Layer 7 of a small transformer language model trained on English Wikipedia (13 layers, counted from 0, width 128).
A neuron's activation on a vector x is squared ReLU(weights . x), where the dot is the dot product.

Input weights of the MLP neurons that the questions are about. A number n stands for n times 0.0039.
n11: 13 24 4 6 25 -1 2 7 -24 24 -12 12 9 8 -10 -10 -46 34 8 -4 16 12 3 8 -41 -4 -30 14 -59 -3 -22 -16 -10 -20 -20 -6 -11 3 -22 -13 8 16 23 18 -24 -32 43 -2 6 -4 15 70 31 34 -5 17 6 -19 -23 -14 7 -14 -3 9 -35 -11 27 4 25 9 11 -16 7 -22 3 -1 21 2 6 -15 -53 -13 56 -13 -4 1 -58 -31 15 -11 24 39 -33 20 -27 78 27 8 -6 -45 -5 8 16 8 39 19 -8 46 -9 14 -6 6 -6 5 24 -21 23 9 -20 9 -6 2 -21 -39 -42 23 26 -16
n19: -1 -44 -37 0 17 -32 -13 -2 17 -28 -5 -12 9 8 3 -12 -33 -5 -21 9 -42 8 9 -14 13 25 7 -41 32 -19 -9 -3 -12 34 43 -8 -1 32 20 6 21 -19 10 -32 -31 -24 10 9 -8 8 11 -24 15 19 38 -20 -30 62 52 30 19 15 -10 1 -13 -11 -5 49 1 -14 26 -19 24 -8 40 7 27 -24 3 23 1 -50 1 16 -5 -9 49 -17 1 22 -9 -10 -23 -54 24 0 -41 -6 -7 -4 -38 -21 -2 -10 -23 25 15 24 29 8 6 2 -15 3 16 7 48 -11 11 -11 4 49 -14 25 -8 -7 24 -13
n26: 19 -16 3 20 12 13 -3 1 -6 0 1 14 -37 1 -20 -25 3 31 -39 -24 -2 9 -9 13 -4 -11 3 17 -21 10 16 20 23 2 -1 6 9 3 -2 0 -50 -1 12 -17 -1 44 -33 -15 17 -14 8 -24 -20 3 11 -1 -14 20 4 -34 -3 -27 -20 27 -7 29 21 -21 6 3 2 -11 47 2 22 -26 9 -3 2 -33 -36 13 37 -16 6 -30 39 8 2 -10 -12 16 6 -3 -5 4 1 -15 -23 -43 -11 6 -6 -24 -32 2 -28 33 30 32 -28 1 -17 0 2 -19 -16 7 22 6 -3 7 7 -7 -6 -16 34 -13
n47: 18 16 -31 -1 -13 -5 -2 31 -2 12 -14 -1 -1 -23 20 54 10 2 4 -28 10 -65 -7 -29 9 -15 3 -37 -59 -44 12 -20 -45 38 17 25 -37 52 -3 13 -12 73 -9 14 -20 -8 46 -13 38 -22 -7 1 -2 -32 7 -39 -6 -2 28 6 41 -24 -23 17 37 -14 -24 12 62 -20 28 -20 -32 -45 53 -35 32 34 36 16 0 -13 -32 -4 -4 -7 19 -27 3 3 12 8 -12 2 -3 -2 17 -52 0 -42 -22 -68 26 -13 52 -9 -13 -2 10 -9 -74 41 -16 -32 75 -24 21 8 10 1 29 19 17 3 -8 -41 -20 49
n62: 28 -14 17 -11 -24 -6 -23 7 36 11 -4 50 17 18 6 2 -27 -24 -8 -45 17 14 19 4 -23 -7 -26 -23 21 12 25 9 -41 5 9 -13 -30 14 -50 12 -21 19 6 -31 -6 -11 -20 -11 -19 -48 1 0 0 8 4 18 5 -29 -42 6 56 4 30 75 25 2 35 3 5 -6 7 5 -6 -37 7 24 -14 8 11 6 -20 6 -11 40 -35 23 -32 -19 2 -8 -12 -29 -24 -21 -23 18 -4 59 -5 33 16 -3 28 9 7 16 -18 -1 -13 43 2 18 54 -30 43 11 6 76 41 -40 -13 16 -6 -28 -65 61 -50 -11
n104: 9 -35 -25 22 -7 47 4 -8 -26 16 49 0 0 -21 -3 21 24 5 13 -10 -10 -18 -17 -18 -16 -26 41 12 -61 -62 10 -34 12 17 17 8 13 36 -17 -4 25 28 33 19 6 -13 6 31 90 -20 -9 21 2 20 33 18 -14 24 -16 -33 18 17 -35 5 -5 44 -4 -29 -27 3 -14 17 19 2 58 17 -6 -6 20 28 -4 -37 59 -8 -42 15 18 -3 -23 26 29 -16 18 -8 -17 36 19 34 -26 -5 -23 14 -11 -8 27 62 3 -2 -41 -38 -9 -8 -2 -31 7 -5 52 20 5 -15 -32 -33 -23 -9 5 17 49 -11
n106: 19 -22 1 -19 15 28 9 17 28 -15 9 2 27 12 -1 -1 3 9 2 31 -26 -13 26 -29 -11 16 2 17 36 26 -89 53 14 -25 -24 1 -27 23 16 -37 9 24 35 -11 -30 13 7 41 -31 -36 51 23 20 -17 -13 19 13 33 6 -12 30 -32 22 1 -15 -4 -48 -3 20 -9 -33 -38 -12 -23 -2 -15 -12 33 8 -1 -38 28 3 -47 4 -7 -13 27 39 11 0 -6 -12 -6 13 4 20 18 -35 -26 -42 -42 -11 23 -17 30 -17 12 -20 7 -32 -48 1 6 -17 -7 29 10 0 -59 4 3 7 -12 43 19 3 -20
n123: -6 -30 9 -9 -64 0 -19 -3 -7 -13 1 14 -1 -9 -29 44 28 10 -15 -51 -16 -11 -1 -41 -30 11 -4 12 -18 -18 -8 -8 47 -22 -9 -1 -2 21 -8 -23 -36 -15 12 30 6 -25 6 30 6 -1 31 -4 4 3 -27 -34 18 48 19 -28 15 -2 34 -8 -11 6 63 24 4 -26 -8 -2 -17 36 -10 17 18 48 46 -8 -22 38 1 -47 17 -10 5 -23 -9 -38 8 -14 -12 7 16 28 53 11 -11 -12 2 17 7 11 7 16 4 51 4 13 -47 -20 -3 -9 5 -22 2 -5 3 13 -21 -3 -21 -15 -22 21 -4 -32
n134: -3 -11 1 -10 -11 51 -10 29 4 -23 -33 17 9 -15 -20 10 9 -13 -11 -29 -1 -20 -21 -24 35 11 -24 -40 -3 1 19 2 -10 15 -22 21 26 7 -10 -21 5 6 5 16 12 -42 -21 33 -30 -22 -25 18 -5 39 3 -14 1 24 3 -9 12 -2 9 27 -13 -9 -4 26 19 -28 -4 10 4 -2 -23 -23 33 24 -22 -30 -34 1 27 25 -17 -15 11 -22 20 17 -7 -20 -30 7 -8 -4 58 -41 21 26 -27 31 -36 29 -11 -3 -3 -5 34 31 1 -6 7 3 -10 53 30 -5 -46 -16 15 -34 21 14 -20 22 20 2
n193: 25 -18 -7 23 -35 7 42 -21 -4 47 23 -1 -12 -36 17 3 -31 22 4 3 -2 -42 14 -2 55 12 -1 -10 -12 1 -41 -35 -16 1 2 -33 -11 15 13 0 -52 -22 45 39 16 18 11 -37 -4 -41 48 26 26 -14 -5 1 -52 44 1 6 -15 -26 24 -3 -18 17 36 -43 -7 -14 30 6 38 -37 14 -3 -28 -7 12 -8 -1 38 5 -22 -18 -55 -7 -2 7 -17 -28 45 13 -42 -46 34 -11 4 15 -40 -11 -4 9 31 54 -26 -12 8 -2 11 -39 19 -2 -14 -9 7 34 -16 13 3 38 34 -41 16 4 -1 10 -15
n203: -10 3 16 -9 17 -30 2 28 13 -2 -4 -22 -20 -2 33 -5 -17 31 -20 -2 -5 5 -23 15 13 35 -2 -14 4 -54 32 -20 -15 18 -23 48 -37 59 -6 -38 -4 33 18 -30 37 1 53 14 -12 -41 -14 19 -14 5 -47 -36 12 -20 42 15 29 15 16 45 13 -12 -5 32 -38 -27 -44 6 54 15 -4 42 9 24 1 -12 4 28 9 -44 -9 -5 -5 -39 24 -25 -35 26 -10 -11 -56 4 -5 9 21 1 -11 8 -10 26 -4 21 3 -2 -51 -8 -32 -18 29 -45 30 37 55 -1 0 -19 11 -13 -16 -34 -32 31 24 -34
n204: -1 -2 6 9 -11 -45 -33 6 -31 -5 -26 -18 -12 -10 -50 30 -31 5 23 30 -4 -3 42 -24 66 6 29 -7 -8 1 -19 -9 8 31 49 -49 -2 9 4 11 50 5 6 -36 -43 -3 17 38 -26 22 21 -21 31 20 27 -19 -18 79 16 11 5 4 -19 4 2 9 30 -11 32 18 16 -26 0 -44 14 10 -17 31 39 -22 16 -3 66 10 -45 1 12 -32 6 8 -51 24 -5 -7 6 26 -39 -5 19 -33 2 -40 15 -19 -14 50 -42 41 53 24 38 15 5 53 27 27 -4 -19 -37 4 18 2 -12 11 -20 23 9 68
n242: 38 -42 0 39 -31 39 -45 -4 19 2 36 -18 -34 13 -2 -14 -27 -25 -3 15 -54 -11 20 3 25 -7 21 16 8 25 38 -12 5 -19 3 -25 -17 7 -41 -15 23 4 -10 34 2 -52 -10 -40 31 0 -14 5 -20 41 11 24 17 14 16 -13 -7 -6 2 -34 8 10 3 -18 22 -36 -10 -30 14 27 27 24 -44 2 46 -57 -34 18 10 -7 -71 -50 4 26 28 24 -16 1 37 17 26 7 11 -47 -45 -50 -6 2 25 -35 12 21 -30 -21 55 8 -16 3 -41 16 -15 11 -1 27 42 -2 33 -3 1 0 11 -13 26 1
n246: -23 5 7 -7 -36 4 22 -8 21 -33 -31 -21 -25 -2 -23 25 19 11 -25 21 9 -16 -13 -16 53 -23 27 -28 7 11 -26 -22 -9 16 -2 -12 11 22 -21 40 8 0 -30 13 15 20 8 8 33 -34 -13 26 -14 3 -32 -27 2 -1 17 30 24 14 13 4 -4 -9 -9 -13 -3 -15 -9 26 -27 -2 -19 -32 -12 1 17 -19 -20 -3 -1 -11 -3 17 -10 2 -19 -6 11 12 8 -27 23 4 12 4 21 18 -38 58 41 -2 38 9 -15 1 82 10 1 -13 34 8 -13 14 -10 14 13 13 32 29 13 -25 -14 27 6 -12
n300: -17 -41 10 1 9 19 44 20 41 19 -6 21 -25 7 10 19 21 -12 10 -12 7 -13 -10 17 -18 6 4 -10 -13 -26 1 21 -46 19 39 -19 -9 6 -48 -9 -24 19 -11 12 18 4 60 31 -1 4 -12 18 32 20 12 46 26 -26 -16 -17 32 1 -13 -10 -32 -1 -2 -7 45 -14 21 9 -17 -7 47 -10 18 22 17 38 -1 -4 35 21 9 -1 15 -79 26 26 22 20 10 -10 23 1 -4 -10 17 -16 22 -10 -15 8 -5 50 -35 -24 -31 -15 -37 -26 11 -7 36 52 3 34 45 29 36 -25 5 -42 -14 19 -22 -40
n311: -19 38 -9 11 -40 18 -36 -24 8 -11 -5 19 4 17 1 14 -13 31 -10 -28 -24 -3 25 -15 -23 19 47 21 3 -33 -21 26 1 4 16 -8 -30 32 -8 -50 -30 -11 18 19 -12 -37 7 -4 17 -30 16 -28 -21 27 25 -18 21 2 33 -32 48 -19 -29 8 -19 25 -4 9 48 -17 -10 11 -2 33 8 33 -17 -19 8 -20 -21 -7 26 27 -31 12 22 14 8 -15 -58 20 -2 -1 50 -20 -1 31 -47 -29 -15 -1 41 18 24 30 -7 40 21 -31 -48 -28 13 11 -9 4 -21 -42 12 -14 -7 -18 7 -3 28 73 23 6
n325: 18 15 -58 -12 -28 29 -2 -32 -15 2 5 26 19 12 -9 10 -9 16 13 7 -27 24 6 18 8 25 4 -30 20 23 -54 -20 -15 -13 27 36 -62 16 -23 -2 -24 -7 21 -20 -23 -27 -11 -4 15 -4 53 19 -20 60 16 22 -41 47 38 -37 10 -19 -22 10 -23 22 34 -1 -19 -20 37 -28 8 -18 -9 -13 -2 8 -20 -64 -11 6 -17 25 -24 -32 -1 -1 -68 -3 10 20 18 17 40 27 -12 -12 13 -3 -18 19 -4 23 -15 25 -4 26 18 5 25 19 -3 -39 -1 -35 -3 18 -13 -13 -15 60 -42 7 -33 -17 -4 -4
n329: -28 11 59 3 -34 40 -69 10 17 41 -14 -17 8 -4 5 25 -20 -28 -13 -23 -31 -8 0 -22 18 -4 8 -63 -48 10 -11 58 -29 -7 28 25 -39 14 -1 32 36 7 28 38 26 8 3 54 8 -29 13 37 -24 1 -10 11 26 12 19 16 -1 8 1 11 -6 51 0 7 -12 -15 -18 -3 5 -14 -25 26 42 -27 -1 -32 -4 -10 18 -19 -29 -12 0 -17 -16 5 -1 26 16 -11 5 64 0 12 9 -18 14 14 -19 -2 66 -24 -40 9 20 23 -17 -5 -2 -7 5 16 46 -14 -24 8 33 -7 13 -22 36 -12 31 -35
n360: 4 -36 20 5 27 -54 -3 -19 20 1 15 -32 -33 32 34 25 -9 40 -7 -27 -4 -32 8 -25 7 36 7 -23 2 -21 43 22 18 -23 -39 17 16 39 -39 30 -41 65 -2 1 -31 -15 -9 -14 -53 -20 14 -31 -43 14 36 10 8 28 -4 19 16 10 -13 13 -45 35 13 27 -30 -19 11 -2 -29 -3 6 -30 4 8 14 -5 14 -7 0 37 -34 16 9 -44 3 1 -49 18 -9 18 5 5 -10 17 -12 4 0 -33 -21 -30 7 -15 -12 1 47 -25 -42 -42 -11 3 14 -20 -26 4 -6 -32 59 -31 -19 -31 24 -30 10 -2
n372: 20 0 -17 34 -14 -8 -1 17 18 -32 -35 -13 13 -6 -13 -26 -68 -39 0 12 -56 -66 -29 6 86 40 23 -28 27 28 -68 3 -55 4 14 11 3 29 8 -55 -42 -13 35 -30 -43 -2 25 -45 -3 7 16 53 18 -10 53 -9 -13 54 21 -14 7 -15 37 48 -32 3 32 -11 16 2 2 -50 -4 -44 2 6 6 42 -6 -24 -32 20 -20 17 -18 -15 15 -56 -6 -14 22 -14 -42 3 -17 -24 -24 -10 43 -3 -35 18 4 -10 -34 24 -5 20 7 13 4 -4 3 11 -16 18 39 -10 12 12 22 -26 -17 -5 -20 1 -6 17
n448: -22 -4 17 24 -41 -9 8 -3 -11 -11 35 -17 8 1 19 6 8 2 8 -47 5 18 33 -43 3 -18 -4 14 10 -1 38 -10 -50 7 60 -15 -23 17 -1 11 20 38 2 -24 -48 -31 -10 36 33 -14 50 -21 23 4 -4 13 -30 10 -7 -2 -6 5 44 34 -33 -16 -2 13 -10 -11 5 14 -20 14 30 -7 -22 -3 14 -14 -74 -28 -5 25 -54 -47 15 -29 -25 -9 -16 -5 19 8 47 56 -11 15 6 13 -6 36 -8 34 -3 -19 9 -3 39 71 25 18 -30 -14 21 -7 2 -18 -12 -5 -35 11 -42 -19 -31 7 9 -22
n452: 2 -10 11 50 -50 55 -13 12 53 31 -23 36 31 13 -4 6 -24 -11 27 -28 -10 0 10 -13 -15 -29 -44 -40 19 -39 -2 -28 -21 55 2 -17 -67 -1 -45 -5 1 -5 -25 18 3 27 -12 2 -26 -1 13 -1 -17 30 2 23 -6 5 15 -8 -16 58 -2 17 2 -12 12 -21 23 5 -2 -10 10 -27 -25 -29 -48 5 -5 -9 -45 11 10 -49 30 -16 -7 -17 -56 -36 -52 25 -52 -8 15 9 54 -26 7 11 -63 36 17 -20 0 5 -2 4 32 0 -13 -48 -2 52 17 10 12 -30 17 -20 -2 3 -23 -26 1 -11 -12 -18
n454: -26 -23 -20 2 -1 -1 -35 26 -18 1 19 44 -9 46 16 -9 1 -18 -11 -12 1 -1 -17 -13 -12 30 -21 1 -37 7 14 -16 28 30 61 -1 1 67 -10 -6 20 10 33 -17 7 -9 0 28 0 10 44 18 16 4 -20 -12 -14 -19 -14 5 35 6 -8 19 -95 -25 -35 -19 11 -19 -16 31 -1 -8 12 30 13 -10 21 0 -18 44 -3 -49 -30 -9 -23 13 29 -30 27 42 -44 -12 -26 -23 39 13 14 -8 -9 5 22 56 19 26 12 -26 19 -15 -24 -19 2 -13 23 -9 6 -39 -27 -32 -2 -13 24 10 15 -25 -1 -2
n477: -4 -33 -30 -25 -17 36 -22 -60 -34 -58 -16 -6 -46 -6 5 -10 -1 -19 -19 24 -30 1 -19 -15 -9 -6 20 -19 -17 17 -22 1 -10 16 49 18 -33 -16 -37 -43 -15 43 -11 0 -18 -16 22 -31 8 -35 -1 38 -38 -17 19 19 -31 -19 -4 6 19 11 35 34 -4 -1 51 -38 27 2 -27 -1 4 2 1 -75 -20 11 29 2 -71 26 -12 -7 7 -51 30 1 -31 -72 2 -14 -14 -33 54 -9 18 20 53 9 -19 -24 -15 41 -8 9 -15 -2 -15 31 21 31 -3 7 -10 -46 36 35 5 -7 -28 1 -3 -28 12 -21 26 -6
n499: 4 -31 19 14 -44 13 22 2 -26 -54 -15 -9 10 -3 -18 -30 -13 6 -3 -12 -3 -21 -11 -57 64 7 -18 -20 24 17 -15 8 11 21 -7 -11 -20 31 -10 -7 -48 -16 12 -6 9 20 32 -3 -32 -11 8 19 -28 24 6 -36 1 50 -25 2 -3 -6 -9 17 24 0 -16 -31 41 14 20 -24 -19 10 -12 2 -18 14 31 -26 4 27 23 -29 0 6 15 -14 30 15 -19 -8 -14 11 -30 37 -5 7 19 -28 15 23 -37 13 -14 20 -13 10 -9 33 38 -20 6 -13 -11 27 34 -10 -21 -13 28 -18 -26 15 8 -13 14 -3

Each question shows a token from some text and the vector x that enters the MLP there. A number n stands for n times 0.073.

" Pro": -11 16 -10 2 -8 17 -12 5 -18 6 11 0 36 9 -16 1 6 -31 8 5 28 -10 8 -2 3 -18 -12 21 -6 25 23 8 5 -5 2 -22 -3 13 9 -4 -8 4 11 -8 -5 -11 15 10 -12 2 -14 1 5 -16 6 -10 9 -6 0 2 -39 -1 12 -29 -2 -18 -11 7 22 43 -5 5 -1 -3 -9 -18 27 0 20 -5 6 -2 7 1 9 1 -25 -14 5 2 -15 4 -3 -7 19 19 28 6 -4 9 7 -23 -11 -42 3 -11 33 -16 8 -1 9 24 5 13 -6 -15 24 -6 -3 8 16 5 24 -13 15 7 -12 19
Which neuron lights up most? n47

"im": -10 5 25 0 7 -6 11 7 -2 -20 -11 -17 -12 0 -20 -3 12 -8 8 1 74 17 1 -9 -9 4 -7 11 -3 6 7 4 -5 -18 -12 -4 23 -17 2 4 -8 -14 1 7 23 -6 1 -3 13 20 -13 -18 1 -18 1 -3 -23 7 -6 -2 -12 10 17 -22 -12 7 8 -8 -2 4 13 8 -46 1 -2 1 4 -30 1 9 16 -12 -8 -13 -9 2 -17 14 13 24 -11 -10 12 -3 5 4 2 4 15 15 -4 14 11 2 -7 -2 17 -25 -4 9 17 21 0 -13 16 -4 -4 1 15 5 -24 -10 0 12 -7 -4 20 1
Which neuron lights up most? n448

"ches": -29 12 -11 17 24 -5 -7 -5 2 8 6 -1 23 -5 -6 6 -13 37 3 29 32 7 -13 -17 0 2 -5 -11 24 -1 -13 17 16 -4 5 1 16 -30 11 -2 -5 -20 14 9 17 3 -2 20 10 13 -20 0 1 2 3 -13 7 -13 -2 -9 0 21 -12 -14 6 -5 11 14 -6 -6 -9 -7 -13 49 -34 -3 15 -11 -9 13 -18 -4 -16 -7 -15 2 -10 18 -5 -10 -8 4 18 -7 -8 0 -1 18 5 8 1 12 0 5 -17 -14 16 15 -14 -22 -5 -27 4 -8 -31 -21 6 6 -7 -11 1 2 -2 -2 5 9 -1 -23
Which neuron lights up most? n311

"o": 2 14 -8 0 -6 43 -4 1 18 5 -1 -2 4 16 -20 -9 1 12 15 -2 17 6 2 7 6 -17 -6 0 0 -9 -3 6 16 -1 -1 -11 -23 -8 1 -16 -10 -6 -8 12 -14 -14 11 -9 -14 -20 -4 -15 2 12 24 -24 21 -20 7 24 24 34 -13 -34 -10 -6 -11 10 -16 -32 10 10 14 29 -17 -6 3 -30 23 -2 19 -10 -6 29 18 -8 -1 12 16 25 -12 1 10 -15 -6 -2 -10 -9 3 16 19 -1 -13 -8 18 -1 -26 -6 11 9 9 20 -11 34 -25 -7 8 6 1 -3 -2 -1 13 18 27 -17 -11 -17
The three highest activations, in order: n242, n311, n329

" Jean": 0 -7 20 -13 -17 1 3 -7 18 -4 3 -8 18 1 -16 -2 0 10 1 9 61 -13 10 5 2 -30 -4 -3 4 15 14 -2 20 10 -21 4 -10 -15 -15 27 -7 -12 -29 -7 -6 -1 -21 16 -7 8 3 -35 7 -10 16 12 15 6 -15 36 -48 -5 20 -7 -17 -2 -2 21 7 4 -2 15 -7 -40 -21 -18 0 -2 -5 -1 -2 -8 4 -11 -1 17 -26 10 -6 -10 -17 -12 -6 10 -7 -10 15 -7 19 7 -4 1 10 3 5 -5 16 -16 -12 -4 9 -4 -6 -11 4 6 15 -4 9 14 6 -5 7 23 12 12 7 -12
The three highest activations, in order: n452, n246, n134

" the": 6 2 -8 -9 5 -6 -3 0 13 5 -2 -5 12 -2 -16 -6 -5 -27 -20 21 23 -11 15 19 18 -19 12 -10 -6 7 0 -10 11 6 -4 -4 22 4 47 7 -2 -36 -8 -9 8 8 -9 1 4 5 -22 -7 -7 3 -8 1 -19 7 -4 -9 -16 -15 -21 -3 8 0 -8 -5 -9 1 -1 -7 -19 -32 -22 15 -15 3 -6 -4 -10 -11 7 -6 -6 35 -12 -7 37 -7 -1 7 -7 1 4 11 -19 -15 12 16 23 -10 -9 -2 -12 8 6 -1 -8 -11 11 5 -10 -2 -44 16 10 19 12 24 19 -13 8 13 4 2 -13 11
Which neuron lights up most? n204

"\n\n": -3 11 -8 -9 26 7 2 7 1 0 17 -13 14 -1 7 -13 6 9 14 8 -25 13 5 -8 -8 4 7 -2 2 3 9 -3 -3 4 -13 20 8 -11 19 -2 -15 9 4 -7 5 13 3 3 10 -6 9 -13 -8 6 8 -10 -12 5 4 7 -78 -4 1 -8 -11 -3 16 -7 2 3 1 -25 -3 9 7 -3 24 9 -52 -1 15 -5 -6 -2 -2 -5 -2 -4 3 8 -7 6 -3 -2 3 6 -22 -12 1 24 -3 11 13 -1 9 -7 17 -11 -19 -18 -4 -11 -4 9 -59 -1 3 -17 -13 -6 3 3 -2 9 -4 -18 -12 0
Which two neurons fire most, strongest first? n325, n372

",": 2 3 -9 -3 -3 13 6 -7 3 -2 13 1 9 0 9 9 -1 12 -11 2 -3 -8 0 -5 3 -17 12 -1 -6 4 -17 1 0 16 4 1 12 -18 39 -17 -5 8 -8 -19 0 14 3 12 20 -6 9 -5 8 -9 29 1 -13 -2 -8 4 -39 -2 -2 -23 -2 5 21 10 7 12 8 -13 -7 26 2 24 16 26 -25 16 6 -4 6 5 -9 -3 7 18 -2 1 -2 14 -15 8 -10 8 -16 19 -3 27 1 -11 -2 5 -14 -4 12 3 -25 -16 -11 1 9 -19 -61 -6 7 20 9 7 5 2 6 30 -2 0 -18 5
Which neuron fires most, and how strongly? n104, at about 1.3

"On": 3 7 -11 -14 7 -3 -4 19 27 9 6 11 24 6 -1 -8 -19 -12 -19 19 9 -18 7 15 -16 0 18 -6 -7 18 15 0 -14 9 16 31 12 -29 24 12 -6 1 11 -4 12 2 -21 -6 10 22 10 -17 1 -3 16 0 -3 1 2 6 -44 -7 -25 -37 -4 -7 11 0 -2 6 -6 9 -18 -10 -29 2 15 10 -23 4 5 -18 5 1 8 -23 -1 14 14 17 -6 3 -13 -16 5 25 -4 7 -10 32 12 6 7 -5 -3 3 0 -3 6 -11 -14 -38 -10 17 -33 -25 10 -10 -12 -12 -2 2 3 -10 -1 2 -11 -1
Which neuron fires most, and how strongly? n329, at about 0.24

" While": -1 -13 -5 7 28 2 -6 2 19 -2 7 10 22 11 20 -4 1 -9 7 -4 18 -6 -24 -8 10 -10 35 -23 -1 -6 -7 -12 8 0 -4 9 7 -18 44 -7 -10 14 -16 -10 5 -10 -9 10 5 7 -14 12 -7 -11 9 -8 -5 25 17 -1 -29 9 -8 -10 -12 -24 10 -15 -2 -16 11 1 -7 18 -16 6 9 22 -18 21 -4 1 -10 4 -3 12 -14 0 -6 18 7 -6 -5 -7 4 6 17 11 -7 24 11 39 19 -1 -8 2 17 3 -5 -15 3 -24 -1 4 -52 -3 6 -10 4 -4 5 7 12 5 -2 -2 -3 8
Which two neurons fire most, strongest first? n372, n134

" born": -24 8 20 -6 14 -1 4 6 15 -21 10 7 22 -14 0 12 -1 25 -3 -9 29 -4 -9 3 -15 4 -6 -2 -4 15 2 12 17 -11 -6 -2 -14 -26 14 23 -23 -13 9 8 30 14 -16 0 -29 7 6 19 10 -24 4 -6 0 -19 10 28 -6 21 -18 6 -11 2 8 9 -14 -3 0 21 -20 34 -24 11 24 6 0 12 -7 -2 19 0 15 9 2 9 2 19 -12 -20 -4 -4 -6 14 19 8 3 14 -13 -7 20 14 -6 -30 11 14 3 1 3 -13 9 -19 -21 1 1 -24 -1 2 19 -3 -29 -6 14 1 -1 -21
The three highest activations, in order: n123, n329, n360

"\n": -2 2 -9 -7 21 8 10 -6 2 1 5 -19 4 4 7 2 -6 15 -8 22 -7 4 0 -3 1 1 -5 -6 -5 2 -1 -3 -1 -23 -16 1 -8 -13 33 4 9 12 7 5 -7 -10 -11 6 12 -10 5 9 -15 23 5 0 -3 -21 -12 -6 -70 -15 2 8 -11 -3 9 -4 -3 -1 0 -18 -1 15 9 19 30 4 -31 8 5 -2 9 -8 9 7 -8 9 -2 9 4 2 4 -3 -10 17 8 0 12 43 -13 4 -9 9 -3 -28 16 1 -11 -15 0 -4 -8 1 -57 -4 15 -8 -6 7 7 -16 12 16 -8 -1 1 4
The three highest activations, in order: n134, n11, n329

" singer": 7 -5 -3 3 3 8 17 1 -3 22 3 -5 20 -13 7 -6 -3 3 -6 -19 21 -5 -11 4 -4 -5 -6 8 13 -2 5 -7 20 -2 -46 -14 -32 -29 -1 8 -29 -6 8 -1 0 9 -6 5 2 17 11 4 23 -14 27 22 0 -9 -33 -7 -17 3 -1 -11 -13 -9 -1 30 -1 -7 -12 12 -22 9 -28 -11 18 -10 -9 -1 21 22 9 -12 12 21 -5 -15 -9 -10 -6 22 -4 21 18 -21 8 -6 31 9 -2 -13 31 10 -1 12 15 1 -12 -9 10 5 -2 -24 -30 -5 -7 -13 -2 -11 -8 -13 4 26 5 11 -1 -11
Which two neurons fire most, strongest first? n452, n123

"af": -4 21 6 -2 -3 -5 1 5 -2 -12 -7 -5 -16 -9 8 -5 12 8 -1 -7 84 -4 -5 4 -10 -12 4 -3 -4 1 -1 18 -11 0 -18 9 -6 -17 -3 -8 -11 -25 14 3 -3 11 1 0 7 -3 0 -7 -5 -21 5 4 -17 -11 -9 -12 -19 5 0 5 -8 4 -11 3 0 2 -8 -2 -30 7 9 2 8 -16 4 4 15 0 -9 -8 -4 15 -19 -4 9 11 1 -30 1 6 3 -1 -4 11 13 2 17 15 15 -14 17 -16 15 -30 -20 20 5 6 11 -6 14 3 -5 -12 13 34 -12 4 21 -13 -21 16 18 -16
Which neuron fires most, and how strongly? n62, at about 1.4

"m": 4 -8 20 11 7 4 5 13 2 6 21 -4 6 -10 -6 22 9 -20 25 -3 29 8 -19 32 14 20 -37 10 -13 1 -6 -1 -10 10 -22 6 19 -19 4 -16 6 4 5 -12 19 -10 22 -24 -4 -10 3 -6 -7 -10 -7 0 -13 0 -35 -6 -28 10 -4 1 14 3 12 -11 -26 -18 9 4 -35 -1 14 14 -14 -11 12 3 24 -10 -3 -6 1 22 0 3 -17 10 -1 -6 -8 -6 -10 -34 -6 10 17 -1 11 -7 16 0 9 -16 -12 -23 -27 -12 26 15 -22 12 -9 -2 -2 26 -16 -5 -3 16 9 -2 -16 -1 -26 7
Which neuron fires most, and how strongly? n62, at about 1.7

"g": -9 -14 -2 -3 3 2 19 9 -12 7 8 4 -32 20 -5 -8 -7 5 -19 18 46 -1 -15 22 7 -6 -16 -12 1 10 5 8 -24 -15 -11 0 1 -24 4 1 -24 33 7 34 23 -23 -17 -15 1 31 -9 -22 -11 -7 -2 6 -9 -15 -8 8 16 6 -12 -8 -9 14 4 -4 3 5 0 -11 2 38 -22 -13 12 -7 -10 2 35 -3 7 3 -20 -15 -9 -9 -16 -4 23 -5 -7 -9 -14 -3 -9 -8 8 7 0 7 -7 11 -13 -1 9 -10 -14 -33 0 -6 -18 10 -25 -13 -9 6 -5 18 -7 4 11 19 8 9 -29 -16
Which neuron fires most, and how strongly? n300, at about 0.55

" Tour": -9 -18 3 -14 -2 23 0 5 -2 10 7 -22 11 8 4 -1 -11 -4 -3 14 41 -20 0 6 -22 -22 -16 -7 19 18 5 3 9 4 -28 2 25 -15 -35 -5 12 -14 -5 8 -3 10 -6 -2 12 29 3 -25 10 -1 13 -8 3 7 -9 -3 -48 -12 -16 -36 -2 13 10 -7 8 -6 -4 -5 13 6 -18 -2 19 23 9 -7 -24 2 3 3 -8 33 9 0 -2 -11 -9 3 -24 27 16 -8 0 -16 -21 36 7 -12 -8 -12 12 -9 14 -7 -9 -8 -17 -3 4 0 -17 -12 3 -16 -5 15 -7 -5 24 9 -7 -2 4 -14
Which two neurons fire most, strongest first? n452, n134

"at": -5 -6 -2 -19 16 8 4 -4 25 -26 10 -16 18 8 -9 -6 -4 -18 29 -1 -4 14 5 31 -16 -2 4 17 7 17 -9 -5 -10 -20 -12 12 -13 -46 -12 18 15 15 -7 22 -1 0 4 3 -7 17 7 32 -31 -18 -7 19 -27 11 -17 15 23 -14 -4 -41 5 16 -8 -2 -8 6 -2 8 -18 41 6 -5 1 -1 32 16 -22 -9 -9 2 -21 -18 -11 2 13 3 -10 14 -2 -7 5 -3 2 12 2 18 -17 -16 9 -4 6 -9 -14 3 6 16 13 32 30 11 -10 9 -14 17 -4 -8 0 1 28 13 4 -28 -9 3
The three highest activations, in order: n477, n242, n106

"15": 13 9 -1 -11 -17 -20 5 8 -12 -7 6 8 0 -8 -12 7 -7 8 -15 -9 23 8 -30 17 -10 -17 -8 -3 23 18 16 -16 -14 -17 -4 4 -1 5 12 -22 -27 -39 -29 22 -7 10 6 -1 -11 5 -22 -23 -8 -16 13 0 -4 10 -18 -6 -16 10 23 -28 16 6 1 3 -11 -6 3 2 -15 40 8 20 15 -14 15 -1 3 13 -28 -29 4 -12 11 -8 1 17 -17 -5 -22 7 -4 1 -3 -23 -1 -2 14 5 14 26 15 -13 5 21 -13 -18 -3 -19 4 8 -3 -9 -6 -20 -12 7 15 -5 -10 2 11 -2 31 -13
Which neuron fires most, and how strongly? n123, at about 5